Layer 19 of a small transformer language model trained on English Wikipedia (22 layers, counted from 0, width 64).
A neuron adds its activation times its output weights to the MLP's output. To switch it off is to set its activation to zero at one token and run the rest of the model.

Output weights of the MLP neurons that the questions are about. A number n stands for n times 0.02.
n20: -32 41 7 -20 -24 -18 -36 19 18 23 14 8 -3 46 -3 -11 -7 9 -19 12 22 35 4 -16 -2 -14 15 13 -31 -6 2 -2 -1 -28 -23 5 -5 20 23 17 12 -14 -12 23 21 63 -5 -47 9 36 -10 40 -16 -11 -12 27 -36 -4 30 -21 -20 12 -11 20
n22: 34 15 -29 31 41 27 -43 -27 38 19 52 -3 77 8 15 16 34 41 -11 19 17 36 28 -1 17 -10 -52 -14 -24 21 -9 -6 -24 36 -36 3 -33 40 -1 -27 -20 -25 -37 7 6 -4 28 4 -18 1 27 -9 9 -37 23 -24 18 1 15 0 18 13 31 7
n44: -7 14 21 -2 41 22 -23 -40 8 -1 -55 -24 -34 10 -20 -12 -14 91 -20 -5 24 -32 -21 33 14 24 1 -35 -22 -22 25 32 -31 9 -13 3 40 -2 31 -18 -11 9 40 -33 19 44 5 2 39 -1 -39 -28 6 -12 38 -17 10 0 -4 22 -24 -22 20 22
n49: -4 60 -22 -11 12 -2 5 -8 -6 20 -35 27 -29 5 34 5 11 -32 14 -4 22 6 -24 -14 39 -28 -22 7 -47 -16 1 -35 -48 -51 12 -39 26 -15 -17 3 -20 -17 -1 -5 36 -16 -13 33 -25 -41 -7 -26 -8 -5 -34 -28 11 -22 -13 -33 20 -38 21 0
n51: 15 6 6 26 -41 -11 -6 5 7 -41 -65 38 23 14 -28 -19 -25 88 35 4 7 -1 -2 0 15 -10 51 -10 4 26 5 3 38 -37 -39 61 22 -11 9 -3 11 -15 -1 30 -15 5 -31 54 -40 -31 -14 19 -9 17 18 -45 19 -11 15 -26 -17 -5 16 -16
n63: 1 -49 -14 0 13 43 -6 50 -39 -2 -48 -13 -22 42 13 -3 -12 31 -5 6 26 4 -23 48 -9 -5 -46 19 -4 -4 -32 28 35 13 -55 44 -16 17 -1 27 29 9 -3 23 0 25 -19 25 -18 -16 16 2 3 -21 -42 -50 6 34 26 14 32 -17 -55 35
n73: -15 -7 1 21 17 4 18 -36 2 27 30 -28 19 -65 6 -56 0 1 39 -36 -1 29 -5 6 -9 42 -29 47 -2 -15 29 -5 17 -8 -6 7 -4 -23 15 24 30 30 -4 -31 6 -1 24 16 -13 16 -27 25 7 12 0 -12 -12 -27 4 26 -47 2 -28 9
n83: -26 -10 24 4 26 -31 -11 36 -2 -35 -20 42 -17 -10 2 63 -46 -26 -11 -28 -23 -37 20 -23 5 -28 -27 9 -5 -10 -23 -56 -7 -22 8 5 -18 58 18 -51 9 -71 2 18 -32 -26 18 -9 0 11 -7 -5 19 -10 -28 13 -13 10 32 15 -14 -4 45 -17
n87: 17 -16 -5 -26 12 11 3 -1 -33 -8 -11 15 5 2 -8 21 -5 31 -17 -16 -1 0 -8 -19 -11 4 0 47 17 11 -31 60 -5 -11 -16 -65 -55 6 -29 -2 -1 -1 -5 -3 7 -38 4 -37 12 -13 -12 -22 -4 -2 -11 25 4 44 29 10 26 -22 35 28
n90: -3 28 9 -11 36 -43 20 -10 -32 -21 -18 -16 -50 11 -20 34 -8 -77 -1 -7 10 35 -21 17 2 22 -21 -15 22 19 72 25 5 -20 8 -8 37 6 -5 3 8 13 23 -46 -17 -32 -23 2 -37 7 -7 8 -26 -8 18 10 -21 -4 19 -11 11 -7 -6 20
n94: -5 0 -9 -6 -59 16 -29 -2 18 10 53 -56 0 -44 -6 37 4 95 18 -1 -34 -5 -21 -27 -1 -7 -7 6 11 -39 4 -70 8 17 0 -42 38 -6 -10 -17 -10 2 -14 -10 -24 -4 28 -21 -46 24 -28 10 9 12 -53 -3 -9 14 -16 15 -44 -48 -11 15
n108: 18 20 19 4 7 18 -10 -31 -44 10 2 -51 45 27 -2 46 11 26 -1 -35 11 -26 -6 14 -23 -34 -20 34 18 -6 69 8 35 18 -18 -16 24 2 -7 1 17 -20 56 -62 5 34 -13 11 -38 21 29 42 3 -9 -9 -34 -17 13 -30 29 -8 53 -67 6
n123: 14 13 -20 8 -1 27 3 -33 35 49 -1 -43 55 0 8 31 -14 -3 20 10 12 -15 47 -48 13 -30 15 7 -51 -11 34 -42 21 -24 -5 -8 50 -41 16 9 20 -10 -41 -31 1 14 8 -3 -14 37 44 -17 31 -34 3 -47 -17 46 21 -33 -55 66 -17 24
n140: -4 -35 38 8 10 -1 -21 -7 -9 -4 70 -15 -2 -25 -3 -17 37 -47 5 6 -1 10 -30 44 -21 29 -29 -16 -3 28 21 45 1 6 -14 -30 -3 -19 8 -9 -10 -6 -42 21 0 8 16 8 -10 27 0 -27 -39 23 29 -35 -20 -24 19 -13 2 57 16 4
n153: -18 20 -41 -16 -32 17 22 14 -25 -8 25 -28 27 -2 24 -22 25 -47 19 -12 15 3 -29 51 -16 -61 -1 34 0 -17 7 10 22 -35 -15 -27 68 14 -39 39 16 34 25 -21 -43 -1 2 40 38 -36 55 -18 -30 12 20 -4 7 4 -1 27 -33 29 34 2
n167: 13 -24 35 24 36 23 -18 -21 -36 -24 -16 -20 74 20 20 25 33 -22 32 -6 33 17 11 -27 -69 61 -6 -49 29 -27 -36 37 1 -31 -9 5 3 50 -19 -8 -8 -24 -41 -20 -13 -30 -28 48 -14 -36 -21 -50 14 8 2 17 20 48 3 -68 39 6 -45 3

Each question names a token from some text and the token that comes next. It shows the activations a of the neurons there, in the order above. A number n stands for n times 0.92.

Then comes g, the gradient of the next token's log-probability with respect to the MLP's output, scaled to length 1. A neuron's effect is roughly proportional to its activation times (output weights . g). A number n stands for n times 0.0053.

" World", then " received"
a: 0 0 0 1 2 0 -2 -15 1 11 2 0 1 4 0 -1
g: -13 47 64 -37 -1 18 -6 9 12 29 11 -51 15 5 25 -4 52 16 8 26 5 -15 -11 3 -9 2 -5 -12 -15 -12 2 4 -7 -29 -29 -17 24 -37 -19 -19 -21 3 16 57 14 17 20 -3 1 -9 3 28 -39 5 15 1 19 14 5 37 9 30 7 -54
Which neuron, switched off, lowers the next token's probability most? n83

" trans", then "por"
a: -1 0 0 0 0 0 9 0 8 -1 0 1 1 0 -1 1
g: -5 -23 -34 39 35 -7 0 37 8 -18 -6 -48 -23 12 -19 -1 18 33 -19 0 23 -26 37 1 -33 -11 -26 -2 13 2 -7 30 -25 0 17 33 -24 -32 -10 -20 -9 -17 -29 -8 7 25 13 15 33 19 67 -9 -6 12 -54 11 -18 0 16 19 -12 1 2 41
Which neuron, switched off, raises the next token's probability most? n73

"uc", then "ose"
a: 0 0 0 0 0 2 1 1 0 -1 1 0 -16 0 0 1
g: 6 29 19 14 -15 -48 4 -7 -20 21 31 -45 6 1 23 28 -19 11 -24 -5 -38 12 23 12 -6 25 29 -30 -56 25 -3 -17 2 -11 -5 -1 -19 -11 31 -8 -48 -24 -13 36 7 1 38 19 -36 25 36 -1 22 -40 -4 5 -35 8 -1 -20 -5 -36 13 -19
Which neuron, switched off, raises the next token's probability most? n123

" pop", then ".\n"
a: -2 0 0 10 -1 0 0 0 11 4 0 0 0 1 -1 -3
g: 32 -21 -16 -13 14 16 8 63 -8 21 -35 9 21 42 -3 26 25 26 -11 -20 -35 10 30 -12 -16 19 47 49 4 -42 3 7 21 -25 -5 -19 -20 1 -28 -3 3 11 34 -9 9 18 -21 13 -34 3 44 18 -4 19 -23 3 12 -8 -20 9 32 23 27 -32
Which neuron, switched off, lowers the next token's probability most? n87

"an", then "ov"
a: 1 -1 0 0 -1 0 0 3 0 -1 7 0 0 0 -1 0
g: -26 10 0 -53 46 9 -20 -13 -10 18 -9 -8 17 0 38 9 -35 -19 15 -36 0 -14 15 21 28 10 -19 5 -23 48 10 -4 -22 -25 -17 -11 16 -9 -14 46 -2 1 -14 24 52 5 12 41 21 -6 -6 -35 6 14 21 -32 23 -52 41 -5 -17 -3 14 11
Which neuron, switched off, raises the next token's probability most? n94

" a", then " S"
a: -11 -6 2 -1 23 0 0 0 0 0 1 0 0 -19 0 0
g: 11 -1 -34 38 8 -14 -20 -7 -20 4 -19 10 -17 -12 -44 29 -13 0 -50 -51 3 -21 21 22 37 -19 3 13 -15 40 1 -8 17 -7 -1 38 -5 17 13 -4 -14 30 3 -24 -39 12 -13 -34 15 21 1 -16 -34 7 46 -5 12 34 -7 -2 36 -38 -33 -33
Which neuron, switched off, lowers the next token's probability most? n140

" in", then "ternational"
a: 7 0 1 0 1 0 -2 0 0 1 0 20 0 0 2 0
g: -23 -8 17 -26 -16 -3 17 -12 27 27 42 17 19 3 14 -42 -52 -8 26 25 20 50 3 44 -8 -7 -6 -5 -24 2 21 21 -28 -28 -7 -12 -25 -14 13 4 45 -27 -21 8 -36 9 54 20 -9 8 -9 24 7 1 -8 21 -23 6 21 31 -1 -30 -1 47
Which neuron, switched off, lowers the next token's probability most? n20

"ul", then "f"
a: -2 0 -5 0 0 -1 0 8 -1 -2 0 -7 -33 8 0 0
g: 31 22 1 -22 -57 41 2 8 9 11 -4 29 49 1 -30 19 -27 -46 4 -6 0 16 -32 4 31 23 11 -24 6 -19 -12 28 -6 30 29 6 9 42 31 -8 23 13 8 -10 -56 -28 0 -8 15 -6 -7 -15 -17 -1 -14 -4 -25 28 4 -4 44 -47 2 -11
Which neuron, switched off, lowers the next token's probability most? n123

"av", then " I"
a: 1 0 2 0 1 -1 1 18 1 -1 0 0 -1 1 0 -2
g: 30 0 3 -20 -37 -26 49 23 7 -10 -3 38 32 -18 -18 21 8 5 -20 34 21 -27 3 -26 7 -8 14 14 -8 -20 4 -42 17 -14 41 -31 -46 22 -7 13 3 -11 -8 32 14 22 -21 13 -1 12 21 12 5 1 -1 41 27 19 -45 -39 16 -38 -47 8
Which neuron, switched off, raises the next token's probability most? n44

" the", then " rep"
a: 0 1 1 0 12 0 0 0 0 2 1 -1 0 0 0 1
g: -31 -1 -22 -22 25 12 7 -6 -22 -13 6 27 53 -55 2 -9 -12 9 11 21 38 -2 11 -40 26 30 5 -22 28 -9 22 -1 -12 10 4 -38 6 11 -22 -13 -11 0 -18 17 13 7 4 2 -50 -6 24 24 -29 19 -10 -27 4 -51 -25 1 -21 19 11 -69
Which neuron, switched off, lowers the next token's probability most? n51

" y", then "our"
a: 3 0 0 1 0 -1 -11 17 1 0 -21 0 0 1 2 -60
g: 9 -11 3 20 7 -34 1 -40 -22 -28 2 -21 -34 8 -3 20 -17 8 -27 -30 41 49 13 11 -20 33 11 -27 -22 41 -23 -34 -16 37 10 10 14 -5 20 34 -9 -16 -19 -15 -14 60 -4 4 24 -38 13 11 22 -39 -17 -5 4 -22 1 37 -26 0 21 12
Which two neurons, each switched off alone, lower its probability most, in order? n167, n94

" d", then "iversity"
a: -2 0 0 -3 1 1 -3 0 0 0 -4 0 0 1 0 14
g: -6 11 23 30 -12 25 -9 17 8 -24 22 -7 33 50 7 -68 8 9 53 -8 18 2 4 3 23 31 -16 -11 22 -3 -7 -14 -7 -54 -3 -1 -23 17 3 -3 33 -1 -6 -26 -46 28 -24 5 -5 -15 -20 40 28 15 -26 36 28 -20 -17 -2 -24 -16 22 22
Which neuron, switched off, lowers the next token's probability most? n167

" and", then " polit"
a: -6 1 1 -2 5 7 0 -2 1 -9 0 0 0 -7 0 -1
g: 11 0 8 -29 -4 0 -10 3 57 10 -2 -20 20 -12 17 3 29 -10 36 18 -14 23 -12 18 6 -14 -38 -21 16 0 -37 8 -9 -9 -7 18 26 -31 -7 1 21 -47 -21 -24 -12 51 23 26 -39 -19 -11 51 34 7 24 -17 6 -60 -11 -24 -21 -17 26 4
Which two neurons, each switched off alone, lower its probability most, in order? n51, n90

"of", then "–"
a: 0 0 -1 -1 2 0 0 0 1 6 5 0 -1 1 0 0
g: 46 -6 13 33 18 -38 -4 34 3 6 32 -19 -14 30 -13 1 46 0 -18 16 8 -8 45 12 -32 11 24 -39 -27 -11 -21 23 17 17 -27 -40 -3 -8 27 15 34 10 4 -25 -25 -22 31 14 -39 -2 -41 -10 3 -22 13 25 -23 -24 13 34 1 -36 0 1
Which neuron, switched off, lowers the next token's probability most? n90

"ro", then "sp"
a: 0 0 0 1 -1 0 -2 3 7 4 0 -1 0 0 0 0
g: 21 13 -29 -10 38 16 0 48 -29 -18 -10 12 -8 6 -6 31 43 5 13 -18 11 -30 6 -48 -10 -2 -52 9 27 39 -4 -22 -19 34 15 38 11 -4 4 6 9 -16 -3 -53 7 -31 2 24 0 -26 46 3 -9 53 33 -10 1 -8 25 9 -9 18 -4 1
Which neuron, switched off, lowers the next token's probability most? n90

"er", then ","
a: 0 0 0 0 3 0 -1 0 1 8 10 0 0 0 0 0
g: 11 56 -6 0 37 -7 -35 6 -9 11 -8 -26 -33 15 -21 9 -10 -22 -18 45 -17 2 -13 -2 -13 15 7 45 31 33 8 30 -7 -4 -48 -27 26 -25 7 5 -1 2 19 -46 -6 -2 15 35 10 32 -21 5 -31 7 9 21 38 14 4 5 -49 12 39 27
Which neuron, switched off, lowers the next token's probability most? n90

"al", then " gen"
a: 0 1 0 -2 16 0 0 -4 0 7 1 0 0 -7 0 0
g: -59 -27 -29 5 65 24 12 -19 -15 0 2 -15 10 -19 14 8 -31 5 21 -6 0 -11 -15 -40 7 8 29 -10 6 25 19 -20 36 10 -12 12 5 29 -33 -14 4 -2 -31 22 -65 47 11 -14 13 -21 33 30 9 -17 -9 -5 33 13 9 9 25 23 7 -19
Which neuron, switched off, lowers the next token's probability most? n51

" football", then "er"
a: -95 0 1 7 3 0 -1 -1 2 1 0 0 0 1 0 0
g: -7 -49 -6 40 31 10 6 -18 3 0 7 7 -16 25 17 6 4 -18 -27 28 -14 -18 -55 34 19 -36 -1 -1 17 6 -2 7 -3 4 10 -3 29 9 -26 -32 8 -2 22 -37 -10 -41 15 -40 48 -7 13 -69 15 -15 5 -48 -14 15 -17 33 5 2 -6 2
Which neuron, switched off, lowers the next token's probability most? n20

" h", then "owever"
a: -1 -12 -1 2 0 0 0 0 0 0 1 1 0 2 1 27
g: 20 65 26 22 3 2 27 -13 26 0 25 -36 18 -20 -17 1 -4 -17 3 11 46 -32 -10 19 -16 15 27 -24 41 -4 -3 14 22 -19 14 -57 -10 11 13 -18 -17 -29 13 5 -2 12 -25 40 7 -39 -9 17 -11 -26 -26 24 -13 5 59 -5 -14 -23 -13 -18
Which neuron, switched off, lowers the next token's probability most? n167

" into", then " E"
a: 0 0 1 0 12 1 0 7 0 -1 0 7 0 1 1 0
g: 6 -26 -10 -14 20 -52 23 14 -61 -8 12 33 -11 -1 -22 3 8 -7 -52 -4 54 18 -3 -23 32 -12 24 -17 -8 0 -35 -13 29 -3 8 -4 -14 16 18 -42 25 9 -11 5 5 -28 -20 -9 12 63 -14 -3 -2 -7 40 0 13 -6 -7 -43 -8 3 -18 -30
Which neuron, switched off, raises the next token's probability most? n108

"er", then "ian"
a: 0 -6 1 0 -4 0 -1 -1 1 -2 1 0 0 2 -1 -1
g: -8 -3 46 -50 1 -14 8 -15 17 -7 -30 -1 -10 -2 10 7 -17 7 -1 18 -12 24 3 -11 -21 19 4 -9 -28 12 -5 -24 -33 2 -30 -20 60 -3 -13 -16 -12 -4 -49 13 0 -48 -6 -10 -23 10 -39 57 23 17 -38 12 39 -10 -30 40 29 -14 16 5
Which neuron, switched off, lowers the next token's probability most? n22

"o", then "Y"
a: 0 0 0 0 -1 0 1 -4 0 0 0 0 -4 -1 0 0
g: 50 7 4 8 -2 -3 18 -7 2 43 49 26 -10 -7 18 -13 -51 23 -7 -18 -13 31 38 -6 -1 -1 52 14 12 -9 34 -9 -35 -23 -3 23 23 -12 13 31 3 -11 28 -8 -4 -32 -13 -22 9 -27 36 -22 -24 -7 49 10 10 12 49 21 -4 -19 -17 -15
Which neuron, switched off, raises the next token's probability most? n123

" only", then " the"
a: 0 0 0 -1 3 0 0 -9 0 1 0 -1 0 -1 0 2
g: 26 27 80 5 -2 3 -10 -23 -26 15 -7 8 13 1 -4 17 1 -2 2 -11 -34 -33 22 -11 -17 32 13 22 17 58 21 42 -26 -10 21 31 17 -7 -12 28 -6 9 -20 38 -13 13 14 3 4 36 28 -5 19 44 14 10 -22 10 -34 -34 -27 11 3 21
Which neuron, switched off, lowers the next token's probability most? n83

"ot", then "og"
a: 0 9 0 -1 0 0 -2 0 1 1 2 0 -1 1 5 -1
g: 18 -6 -3 -54 33 -44 13 25 -9 -5 10 11 2 -13 4 -25 -30 16 -38 -17 -23 -36 39 -1 2 6 -25 2 -34 5 39 -27 -2 -57 16 4 14 -25 -44 -37 -35 14 -8 5 24 -16 20 20 -63 -8 14 -13 -4 10 -8 -3 9 -22 3 10 -15 15 -8 19
Which neuron, switched off, raises the next token's probability most? n22

"ain", then "e"
a: 0 0 0 0 5 0 0 -5 0 -1 0 1 0 -2 0 -4
g: -21 -9 -18 13 1 -6 -90 -29 23 23 11 -35 -10 -6 40 -8 -15 -1 -7 -9 -16 36 -55 7 21 -19 0 36 -25 -4 5 -17 -33 8 -3 13 27 28 4 -15 -36 17 -4 16 -20 -2 -33 -22 20 26 11 -16 -7 13 11 -19 -35 2 -15 -5 -26 18 -20 36
Which neuron, switched off, lowers the next token's probability most? n167

"n", then "j"
a: 0 1 3 -1 0 -1 1 5 0 -1 12 0 0 0 -1 -1
g: 28 -3 -9 -7 -9 29 -6 14 -13 42 10 11 -10 -42 -15 32 25 -2 -8 16 -9 -12 -18 26 10 12 -57 -13 -9 13 5 -9 -5 44 -38 55 29 25 19 7 30 14 -1 -30 33 -22 43 9 -53 0 10 18 -19 11 35 -6 11 -29 -4 -39 -11 14 -18 -12
Which neuron, switched off, raises the next token's probability most? n83

"ed", then " com"
a: 0 -1 0 -1 4 -1 -1 2 0 0 10 -1 1 -2 -1 -1
g: -35 7 -31 -32 23 8 3 51 0 8 -10 -16 10 -42 20 9 36 -9 8 68 31 34 -16 -12 8 22 -4 -42 -16 -25 -22 -23 11 4 41 -31 -10 -28 10 -4 6 4 28 15 -10 22 6 -10 -49 -9 18 41 23 4 -38 -19 13 -6 17 9 -21 -1 -11 -2
Which neuron, switched off, lowers the next token's probability most? n94

" |", then " "
a: -1 0 0 9 1 0 0 2 0 0 -1 0 0 0 0 0
g: 13 37 -19 40 -22 35 10 -11 -5 29 -7 -25 10 29 36 -12 3 -8 -9 7 -11 -7 -58 4 34 -4 21 -8 29 -42 -18 -1 0 3 23 -14 -17 -29 16 13 -37 32 10 -2 -1 14 -12 8 -33 -22 -11 -31 -12 -4 21 21 -24 -16 13 60 -47 -9 40 23
Which neuron, switched off, lowers the next token's probability most? n49

")", then " |"
a: -1 0 0 9 1 0 -2 0 3 5 0 0 0 -1 8 0
g: 33 27 -5 17 -5 -14 0 54 18 18 18 -64 6 0 -26 40 -15 38 3 -5 -4 -25 -3 2 11 14 32 69 -3 -17 -20 -21 11 -19 -11 -20 10 -15 -11 -17 -12 5 -16 -8 -8 0 -8 34 62 9 24 -17 50 -3 -22 20 -7 -9 -10 18 1 6 29 -7
Which neuron, switched off, lowers the next token's probability most? n153

"ity", then " sh"
a: 0 0 -1 0 -1 0 0 7 1 9 -1 0 1 -10 7 0
g: -6 3 -14 -16 -31 22 6 -23 17 -9 -12 11 2 -19 43 25 50 23 41 -2 12 -29 3 -3 14 3 -29 -21 -14 -21 -6 -22 -11 13 -15 42 -8 9 -5 -5 -15 18 58 37 19 -46 13 -6 4 -17 0 19 9 43 -48 20 3 -6 4 -27 6 -38 -51 24
Which neuron, switched off, lowers the next token's probability most? n140

"ach", then "\n"
a: -23 0 0 -1 24 0 -1 -5 1 0 -2 1 0 -3 0 3
g: 37 -14 20 -37 25 35 11 21 -19 -29 18 2 -45 -9 -9 13 -22 -8 26 -7 15 16 24 -16 -13 26 -1 28 15 -31 29 26 3 17 -20 -10 -16 5 0 -37 -19 25 8 -7 -33 33 -14 -10 -17 23 2 2 12 16 12 13 0 -84 35 30 23 -29 14 26
Which neuron, switched off, raises the next token's probability most? n51

"9", then "7"
a: -9 4 0 0 -8 0 -2 9 0 1 0 -10 19 0 -28 0
g: 7 0 0 -5 37 -7 16 19 10 -29 -8 29 -11 -52 14 -27 -4 9 4 39 -9 4 -15 -16 55 -19 13 -15 40 -51 -2 -5 17 -6 0 2 -5 -11 21 12 19 13 -19 54 -15 -4 17 22 37 -26 -9 -4 -18 32 -43 17 0 -8 -13 -18 -44 22 39 -42
Which neuron, switched off, lowers the next token's probability most? n108

" p", then "air"
a: 4 1 -1 0 0 0 -30 0 0 0 1 0 0 0 1 0
g: 7 15 -4 -8 13 8 -8 -47 -4 -13 33 41 7 25 -11 36 -6 -7 -8 -10 11 10 6 -14 12 -3 79 -26 -24 -5 -19 -2 -11 21 16 11 -7 -2 49 7 13 -17 -7 -17 -37 15 6 32 -4 -19 37 -1 8 11 -5 2 -14 -44 -59 -37 -14 51 9 -17
Which neuron, switched off, lowers the next token's probability most? n73

"ut", then "y"
a: 0 0 0 -5 -1 14 1 1 0 7 0 -6 0 0 7 0
g: 20 -15 -42 1 -9 -7 3 -29 10 -21 8 3 -18 -2 35 -9 -35 4 -36 30 -9 16 5 -12 54 -7 49 10 31 -9 -21 -1 6 -21 14 20 3 46 11 19 -45 -14 4 -15 -20 12 -5 28 47 -3 -9 -8 11 48 -56 -10 -13 35 19 28 -16 17 -20 8
Which neuron, switched off, raises the next token's probability most? n90

" or", then "ient"
a: 0 -19 1 -11 3 12 1 -4 0 2 0 0 0 -3 1 0
g: -59 -54 33 -11 -21 2 22 -58 -14 -29 13 22 13 -3 1 0 27 -7 -6 24 -7 19 17 22 -18 -6 -19 -60 4 38 15 13 -9 17 8 12 -3 -18 -34 -18 53 1 6 4 6 24 32 8 17 2 -35 -9 8 -18 0 -2 24 -35 23 6 33 18 12 -9
Which neuron, switched off, lowers the next token's probability most? n49

"p", then "ol"
a: 0 0 22 0 2 0 -4 0 0 0 1 0 -1 -1 -25 0
g: -13 -29 16 -8 13 5 2 14 -53 -13 -18 -20 -7 14 -3 17 -17 25 -1 -17 56 -3 -10 -6 -12 8 -25 -16 -38 -13 -21 -22 0 -1 29 -52 16 29 -2 7 -26 18 58 -5 -12 -18 16 52 -11 13 -22 15 28 35 1 12 26 -18 -22 17 -44 37 -22 18
Which neuron, switched off, raises the next token's probability most? n153

" the", then " c"
a: 0 1 0 -2 11 0 -2 1 1 12 0 -1 -1 -7 1 0
g: -9 6 -3 23 -8 17 2 -5 -21 20 -11 -58 -3 5 10 10 4 2 35 -4 -25 -30 1 24 -14 23 16 -47 1 21 -33 -14 0 34 -56 -23 22 -24 -42 -5 -54 11 -5 20 -2 10 -2 -19 -38 10 -48 -4 53 12 -2 13 -19 1 0 3 -37 15 30 -13
Which neuron, switched off, raises the next token's probability most? n90

" pre", then "ced"
a: -10 -3 0 -1 -1 0 24 -3 5 0 0 -28 9 0 0 -1
g: -10 -11 15 2 -13 9 34 1 -16 5 -12 42 0 -10 10 -11 9 -10 1 11 -3 -17 17 -7 12 -24 -61 22 15 26 21 -38 -4 -13 -21 41 -21 31 -30 -19 36 52 -19 18 58 11 -13 39 -8 -37 -15 -13 29 15 -13 -11 -7 -25 30 -13 -15 9 28 -42
Which neuron, switched off, lowers the next token's probability most? n108

" near", then " h"
a: 0 0 0 1 22 0 -1 2 0 0 0 8 0 -2 1 0
g: -25 4 -3 -9 -26 -7 18 -28 -19 -28 -14 -39 9 -22 -15 39 54 17 33 -28 -11 15 -9 20 9 -29 -57 -19 31 -27 17 -48 -1 32 -15 -16 -11 4 -34 10 -16 11 -3 22 3 -24 21 10 -6 -3 -11 25 3 28 -29 19 4 -3 12 -58 -5 -37 2 -20
Which neuron, switched off, raises the next token's probability most? n51

"-", then " B"
a: 1 -11 -1 9 1 0 -1 1 0 0 0 0 0 1 1 0
g: 9 -4 -11 -28 11 -27 -7 17 -9 49 9 5 -15 -1 -11 21 2 0 19 -1 -35 -21 -9 23 7 15 26 -6 -8 -42 -37 1 36 13 4 52 0 35 3 -10 3 31 -36 -9 54 21 -18 -34 -8 13 10 -59 10 33 -34 13 -17 30 -21 -24 -21 29 19 -12
Which neuron, switched off, lowers the next token's probability most? n22